Layer 7 of a small transformer language model trained on English Wikipedia (13 layers, counted from 0, width 64). Numbers have three digits each and are written without spaces.
A neuron's activation on a vector x is SiLU(gate . x) times (in . x), where the dot is the dot product.

Input weights of the MLP neurons that the questions are about. A number n stands for (n - 500) times 0.0016.
n1 gate: 588656486621559653385493514583514288491464603721411592470572448795585559678467380448420589670677504411556329676659394501517436670310649502371604394200517354397346530388524613584442564599393442
n8 gate: 482366545497480484578524675529463376402238620488579410487324515530416834615650507419455408236503452466341582361161629435626552610556408620545327670444591480638521723286547441717526446744416634
n9 gate: 512581530316604507656433783540458303399612536614474371375533476609396447597294579471359645526558381404445505466346528501548387512437565571716570310290671458430455471513410496562612612486598551
n73 gate: 416475430402376651725508552460363363594688673488391486470604517472351420561621386297427459692377415565422536388588361708556373497381453637582472525653536418489856482673360330526593475508483564
n80 gate: 469353515581369776441246173056793470552528451407470464509434668522496397769355693587464473756316479383589589449672566422422656527415393594582448360908459503439324604450632434415492533532584598
n91 gate: 294467482602348374568533614343516692815251521480642477592565431529299389512550522284767251324321670363483677557506419539561570370553410421405400617435578393570606708759553466574407620476410485
n96 gate: 340507584500512570356621601452500434535791494519454272442671410273499301692434397606440612428352558329477405397825442514486582583575698595789664194708421332466488366523510343530297641592428561
n98 gate: 543368405466780258289278355567543457650336777708430560694284341497590461482631515409474476318433582454504638506416480650433365507461750662424446562418827336472580185522749453604709594494430531
n102 gate: 327443458543451403560653573559525479368549440368568312346372321742465454391486386386545375476499352444560367665461545507514410677502495604351595355641313559595599832700614631454380607569484721
n111 gate: 683548401532528699632382597426623546617411487509516435678536355668240516341435324425362486477701652503403595610509412569475510578568344440411446368620576305452547518649595636607508288547538503
n125 gate: 355468499566660516515428496436347474652489477455625306485415507579442360399545546590532476323646399500377499590464563550693532567575626335575636560650533596477421496410518545521458415402438621
n134 gate: 294555549314452531333579484245436539546469452601706460701706537228448377606411720617408285401416494339428449693433558506767565465681308591512729637414427286403452606639711477925382443523614284
n141 gate: 327684230368620555592461505275426129557425689486545347396388406497569496573498431720668448459498311579604559363554386708656476306655547628568329467747275347549649714756512425544701384459474308
n147 gate: 416629411535396480544494555486324330795384478494615410564592375699454480332446252311244429334709437744478437323560647734465577647609565335560413661465705250447544488717436489639670408389451592
n154 gate: 452571482417338440459457513582260255827514662367480402672555507419476550458739416551377408454492431667141399205425372886394463723468720654233286784321456462562625684769780473433507415450432466
n157 gate: 303599616490582498404471733313506480507117593303578369511558571595525602503551455427408361555566523515416625468534496336601527645396430433493391450439620384673643539576384634664516423536420368
n171 gate: 549567607482415523524241365649626338507525526372591382524578645521392618759469399443529455607473403503420526440357617440618441607596296285590684385480390551618607610500403424648627662530324425
n176 gate: 678496632639668354423501354526544542456329346650714317383410481475349432494759513455711413386489693357454476595510576344561348526666392714358734296397397524487530661639495560567421620350388434
n179 gate: 493534733484604698349498546385391705426476351377754686537521631467292452592366637501578642583528474623475389526562502569339343404559430519648447483354469478506334525686629565526307585408266530
n188 gate: 556700553514666396410374393668341506627667440465379382427409708468603372544606406555439518569581432444523540463441564642455540531633382522684660397487611372496463463532587372532284561440593523
n189 gate: 436581686455695473596353510628664536569413582592260538376332563569483234414620481625346357495429546333731371440429747584355587505593504198513484394479526535519408762603714444432544560569362563
n191 gate: 670321699673453425330508458726453445516640416656306590677619381485344484803513393435542510612473634393485690827410581346401380492721473336635479510307570686499464520520462468343257553511578253
n205 gate: 445598622339711358233587380570410295462722355539615322447467428233592653375536500388535809596092455526401549197579762603291510622755546721439489491251630340406609568762487488455744361225686893
n207 gate: 424510576518687528537407323185279479343688444452524455503474587488529466726433404530731507502411501508475289443602502483567496375477631570642586717533453598581548676366547393344300569638435552
n215 gate: 365380534466605587453527434494656338470445577632625231470614594328703416545377475522474258363422235472545571633501722631630428470656644595582528421303491481531562349699313288481361684328601618
n216 gate: 494356550354433490520489777509308474480347527420437303434567566413626419473505505439469639364644526549493537292448590456380538657560485670550333517601701608410566442253352652570721490475450535
n217 gate: 593414442422420544629549563558531497449504317553332514458535488608530489542581503551625535506528508382220391509638437471651279485520513736695411690519633502434424626396465437567536534753424450
n221 gate: 498408632634459269644256692504621425598479640758529312436478472443473558470554238468469631537575550547436332598681397321725419526506574465504360450311300219423446651545521592509466377620490794
n243 gate: 484710530391694531570240390526322299541775651504338513188619229646303321709632625582606621433651487439324513512261369609416517562631498574589550559262530463433432720555673317642604235441527436
n251 gate: 313576626464436492643410197612476457450178665437684490497631327277260722725664408518546421448493372661527329578461455464539455519695425692592344637506577319495530686603525514403576350599166489
n254 gate: 240618448555478462524461533339576334526462729676445489472449643389440384531426286570582651425402507500500461496657343262664365495396711458766433423781303601544324662501437568501443635574427553
n1 in: 332488404438620483569637609464581394666442498573578332487689485475656236584503482382529552503246355389534609442721567550470665584571564336549477668523551368257316457506360820556253378347533384
n8 in: 446547546479426387567518706486377307565311452472476512549369387567329598478560592687509544495466464595502467173404595489675540494568385434455440590372750420446387587428466281629681592762515570
n9 in: 499597479346529540419611655435464470557435355441449425419519634516587430601359517526390399596535504262478563495580507719536564508614514464489619381405593399382510398477495322496533547381487615
n73 in: 463349642528750507379609687525491400578455379510595476291552488370531384425550490574532455597587490420714402601589548540521375591540515447529411473765316530482601465532419377668625328454468509
n80 in: 618511581575234510217510369377465397314558560609430694370349368537491343570504699733592355416274632502472413557637642570459472533443690745548723422477366736535595301654538433524461459589348492
n91 in: 454538433668404603503494299511577405328421698686480536550437375229397483109312598695380403568518418626494474402521520628550425424409742615630459679456523514578386299750520560513639432670603322
n96 in: 595467400607388654336409532397545430509431750412651883540402440374492551175463635604634561597656344479599510617533612455437405560313606443399458612424503396436538571648444551493375491393424556
n98 in: 372569444372656314493367602411749362484314632485348587426356579483593556512775367296557635497596542536723418388469400744532603642479511640455500559468759470577700238443512471527602455469312373
n102 in: 646470584289578520417488612473469382740490227609477455657471574676615451670500657679500489642426249583501491464242401556527560733372415544526559686568556452413492301303574585571501330413569509
n111 in: 659504429481561699477424639654587525440353559552429460407458277648412509392461437341451504574744683463504681637566497487454453468491412546506445435502524370490639295505522571643518396614515424
n125 in: 531385690566428455510384626538579365514536396564425383593485509507307483363579570657544563381470481671410551506403507327595466442574628404620559496656448556385448554520296516448472558516466592
n134 in: 451474546733585515712592305508534505377529616475305505502448405453611456457365381526578307366469676294445487584434470283474437407393611586540403708704281672321489517380799521631537388649602234
n141 in: 552563408550449766531490430469541475356592509601632564359446277651451644428621689300505324281656517422665299721548411744456347306446608740406558363396671437528719492602500352625313453559515288
n147 in: 371642560408566522520672534536566401609750503522371427623491670693517506433335369581412812419511253348508430668523472637637451264747415453544634353517616423562480296531518284468541355261612416
n154 in: 516641250716615425565635510399475374629555635357459520630592531404601581444603487363513484616591487742520700553536435417405308497313461589573604421539196759358687146361415693582322476375380508
n157 in: 416631571464705455336603515465416738543422587418514416500682687589466541418629449471340666483530572290493593419542467509462501590541292390558545607357553383490581492523386672576408469410451506
n171 in: 376501389605493285671455515539498430637477687483388534537672519488588485487652388456394356424395409620584488556488421676545608648564481285472336313625520390531361631307586455616629380435506549
n176 in: 650393386590639348425545449395428666473322396587539465405345418360372318656677559253570409464384526483482538386475503533484408540407557715499737617475543547539588474405655549601749422512360458
n179 in: 599426571615474456539360508511302610388390435416336467603493514428463575451538388603518570564468582507585634546676402532461295317520498686519610632429441420426552567579695363475369402500478670
n188 in: 487553518551523327607525567478310653699485464471458498442522645413551399436519441566388371537542434533612392483532569579539324543592486463490512465505566332489472704500467300578474359478584517
n189 in: 563472547474510392586423575413367535571686526500455349403642444350524253559505592660593676514416619370549461489556690435318401448743437547629517552470512425472582469535609264534458533493604633
n191 in: 445521333552134543466590516676740398648586523563405488620560541421468668543599383640589518510460389354431827595538493465482641498616397576523521497581322216294487348687340334382251697847377519
n205 in: 469302483325651539504558471291469653684487626493649317852590229497441393519627014474358539415606378403437634285613494434310553460706550542332719834380565415490502498484531571471548597477837540
n207 in: 603484477558640516346528460502533552615427344401452539428416563477531355509515466450683522544632708474424410540431537406545574477347555387622620732268443518559597488363503640322324491493426651
n215 in: 688822397557505540434410399261639494581450325559388479489493647598408425374361391595382582247598477603541705585540547492390562288587434542386645475410497492607627513498451703698386692495548461
n216 in: 277526563452394625468463379349407751642529622435559608475516438430717399578655340501516624391523470492532564725532693305523536465536496295500664670541456474590431601596482576360464591258269485
n217 in: 505597673671427468498545736333504473514327462481504365403508531626334412260411343275390490500589394589424444463448704357423472534357622681430522457679653519311442371518441535528508575642471519
n221 in: 607584667625535527508211496493312418430433586592552335414660739708480442523591170393661599509523408633573743488434476506405590348662425437411504525412455697500509490500414485624462416465542493
n243 in: 581413798518509496408563385523830490357542284667550431502183618461748609500410533459590502493475474527301479445262496564383600425330493361545650495397466405513431302505529349416759461714682388
n251 in: 596424637578535479523388665272312444532510595437356510529452614356391733375435570506219436513458456671511584355349419306770402550445595473673610798360581615772544490267541486682558242367646717
n254 in: 667497418514519514533454693524489463313466521605528419411615368566450535560252370564407664523475587280544654227472455558483453564471603682475438414614529499365531465491443346484385443637643519

Each question shows a token from some text and the vector x that enters the MLP there. A number n stands for (n - 500) times 0.0057.

".": 647507564375617372408725584454598546677493529355636478323591393475509378290329367582311624460389611659528749701551405650414482654347539583701619571149419564508420748348440261519502618625222312
The two highest activations, in order: n9, n157

"s": 590543540521465484497538546642599595691529559384682449374357443647485479208441436633505537635338655661581674685458336540308597494232438682771763580243463522449379695286468420513335400467259202
Which of these neurons fires most? n179

" to": 494488478473438460371676563616556403655527579453633478327560447525460326187478618633445470627347654614684741668479412410382643495268351684550671642293398520531441778307506205502510594601229417
The two highest activations, in order: n147, n205

" had": 567604395503583439404665617632621274804637471427614372191452403474613372297369469490387496497389497660648665677522429583529534482255321637772630567276381586625392647256459262477481688598431509
The three highest activations, in order: n215, n9, n188

"DS": 506362596592594551448563536650585477751603440389660493314508494608497345191381283605433537540417771627583700710462398452370464578292376652676596486171510609612429657389449539470456517533338093
Which of these neurons fires most? n157

" he": 483409551532508461501532649606573379694682448387636495208599288422527375306352445443355604414340464623553669608560530601504607578276394571853658481216494519588390768300418247726491643710391363
Which of these neurons fires most? n8

"t": 495488574437454457637528649655645491700551455414697442224432482624500460263395441633458504489265600671566714616513365635342581574233413736554691607430398591466390779299456424569407379543142326
The most active neuron and its activation: n102, at about 0.9

"ren": 562401559463580438561522581643557487782534514451723612407607416685557491227329492571590577442308588687484663619605388514366569396216409719608691510213508517570363545304449425491373513506257129
The most active neuron and its activation: n1, at about 0.86

" November": 495506645397449495556667370658554345608435543367635546453389442480519368220239431675538598333383685656633716763505463517424550484432451753702570527189553403616437672296530299642538487568358155
Which of these neurons fires most? n134

";": 518417596420626456478756535452534464567659540384633369343419471395455472358371357651389484537347655743556714601514340521549528501388463661785789449234506517337495704244378202579581676553323490
Which of these neurons fires most? n9

"our": 622298420407581411580499618622557489834622534442777569384536427566522440227354370607467522524371635707623663690502492518367547399221367665566625527446534430612421629232384404503536547470275252
Which of these neurons fires most? n80

"day": 445397514471527487491635404662591532670645537387634510522413486415476306187393481638514523542328857730624724713497438505483413419289269724591674599409535481445407672410527348447482531428377156
Which of these neurons fires most? n134

" his": 514586477502497554480674650614481328718713392401696505331469390585453378247419374409474654504263572604590719609569498535462483484224418637742510611448513536562528637269398223611469636620304261
The three highest activations, in order: n73, n217, n254

"ry": 543470523446584497500529559567577591745511486291652606290560469564621406171449429532435625479351630645504780662577475587402514545232379726719636345191442459546382673293458489519508456624277225
Which of these neurons fires most? n157

" that": 503512448432686370428743638532565415617642523446678404307591362563492251345378340676417600589278608646468639716422440536494595596299307632812658541219471431511385770296482275553579593492404441
Which of these neurons fires most? n9

"1": 536417621499525555429679542445586386613438560476799568170407339639464478261334399715508543446362636650595762736421371563398506483422398650627450654405577454628475626328425386446533425642359094
The three highest activations, in order: n141, n91, n243

" Re": 586484550600372618549562503649552466657557472282693572396490297520619572307387285701410495427382588702591615605694457363505638588409416576735535497197642470595321520184554283567621445568233195
The three highest activations, in order: n251, n8, n171

"0": 499338629516538566509747677490557514716583584421736495293368465574462434237381364597438517405359744673598705497424457528460493582371461706627504460449508542574460755186464402342458396649272154
The most active neuron and its activation: n8, at about 0.62

",": 433353581383538491507771482430587605703594492451653386383529489433445372258446421618517477597292657685584698727524388538401474495359449619752718517173339482501479664300438253622392768483366414
Which of these neurons fires most? n215

" \"": 565605342454539495517545614514453489704557291536775502248506355591416392295320340643424518528455591599533758572695382519581586558309522560720540724227513476495428629219552208515549544570456295
The three highest activations, in order: n9, n1, n207

"ance": 580468481403452582469517584616686644771544496356674516342556417628450360178459450611478509528364747591595758658429456527335529486309351765648560495315467448548517761234439409525475503485232227
Which of these neurons fires most? n111

" with": 465411493424488414396766621575582369730589450485658448193475461561479397186435448680426500678349567662633677644501355528534531580247379675608651626348413538553391721277532345452439648565207515
Which of these neurons fires most? n102

" Yes": 581313529527425524466594301622594634735629549325558464364448553439590399210351292755552484552444631756624723770492375413605413466334392607603668572246497443470363709421548425598519442548269211
The two highest activations, in order: n134, n191

" ": 489530571484350500615629534487568408707469462259825583171315415593571483266380360587388431424423595746482654528622460538448539628563589619700530587221538483582423623324434300422527424748327272
The most active neuron and its activation: n8, at about 2.1

" P": 432369526511319462525510391670535565664593461388709436323419409655709509230403247718466562583311720712621666672608390520532445595420515477662637587302446538584317489340401478640470491585264126
The three highest activations, in order: n1, n191, n9

" by": 443398567378470487440727571580549413744561505421678485333527412580513337177443379626497519630375502656555774688552407449456499611272348675525615621317418580551426692172606317464461665557283485
The most active neuron and its activation: n102, at about 1

" June": 414389600426449486531553379641596347645556484378630527408569410453453390188231503705540555416391700691776746763506519403504560478490407738566645472296503496628470561214460316653492517525388151
The most active neuron and its activation: n134, at about 1.8

" Lake": 550346538425408467494579615715651582673629474382640526386543476714596452203453424621533473510292749677527698723577337345541408502271324625584641469346552470669382684368483391508347490454366095
Which of these neurons fires most? n191

" professional": 397443538570501507547579749715664533776535378286653578257418530664436347255456376535546619374246615598546687697481396553382468470322396745651427619338570468589462698321506258524546458528378291
The most active neuron and its activation: n217, at about 0.88

" Second": 549457544472364572577617611707594350610715410369659611333423446626576490205339266568524525516301712622669661733433446626456554404351332628542501525473536582561397735236432408610452619477182240
The most active neuron and its activation: n205, at about 0.56

"ens": 495516632510559417613451577692515583756511503383624597385444461550573412207330445642486614380278586684542699678525442527329644549271544692763685545148536387444417655313477364475445441454255277
The three highest activations, in order: n179, n243, n188

" of": 455540496427584556476854567602569514652485422399705516419420517482506327156478449660405483599304585662544695711515355497366512515389411742656606633316419422468445608237486323425515540637187486
The three highest activations, in order: n179, n221, n217

" V": 436324599452340546468535475666503484680632357398592503322426380597602467210373271756395472620260687786658639655631376605525536581359439587618596658312442580534353642350392488627447576602303231
Which of these neurons fires most? n191

" second": 482472541413427469567609675658533312711598462360709523302357380541544369290379305534398606440309716551540714636468454720499485488327361698654617651491527605636428724238494320582408597565278235
Which of these neurons fires most? n8

" was": 434579514504508461401723436580688349728552492494616349350520416474600418307374407524354489403309631694588679645566408645442607451391318606791777503262394530525414521162529281540554701648387405
Which of these neurons fires most? n215

" regard": 548514550467474368514487513561674451794499458316622504237616531523388430157436343631326657321316615626697754635397526574610650405423451654744575587359528491482356531327496262586561557545231523
Which of these neurons fires most? n147

" Qu": 603344611579483614590516449699500473691747446478554624386414446571564442223283235697409489508341638788620621594596345470447569544348515490633635566363515510504313687232401341635419451631221349
Which of these neurons fires most? n98

" war": 579437656463470445638459626678746517745567436334685559295552467489513469188354279461439699424387608583610712600475462440432517482362358694597546469272466477732471643333477290652484447647257363
The two highest activations, in order: n221, n111

"th": 512404542495491527571546622699531469663710538340669536459364472500426398269378316480377551484380761714459704567513338678336590530295415730595648552478486639554354819227350412468457509601218257
The two highest activations, in order: n154, n217

" has": 568600387542479388387632542596602242774489527387658431220489440532560397216380497486350541393376507674547701696504448566557549526328389584830722507285359563593378588213472341516546700702398525
The most active neuron and its activation: n215, at about 1.2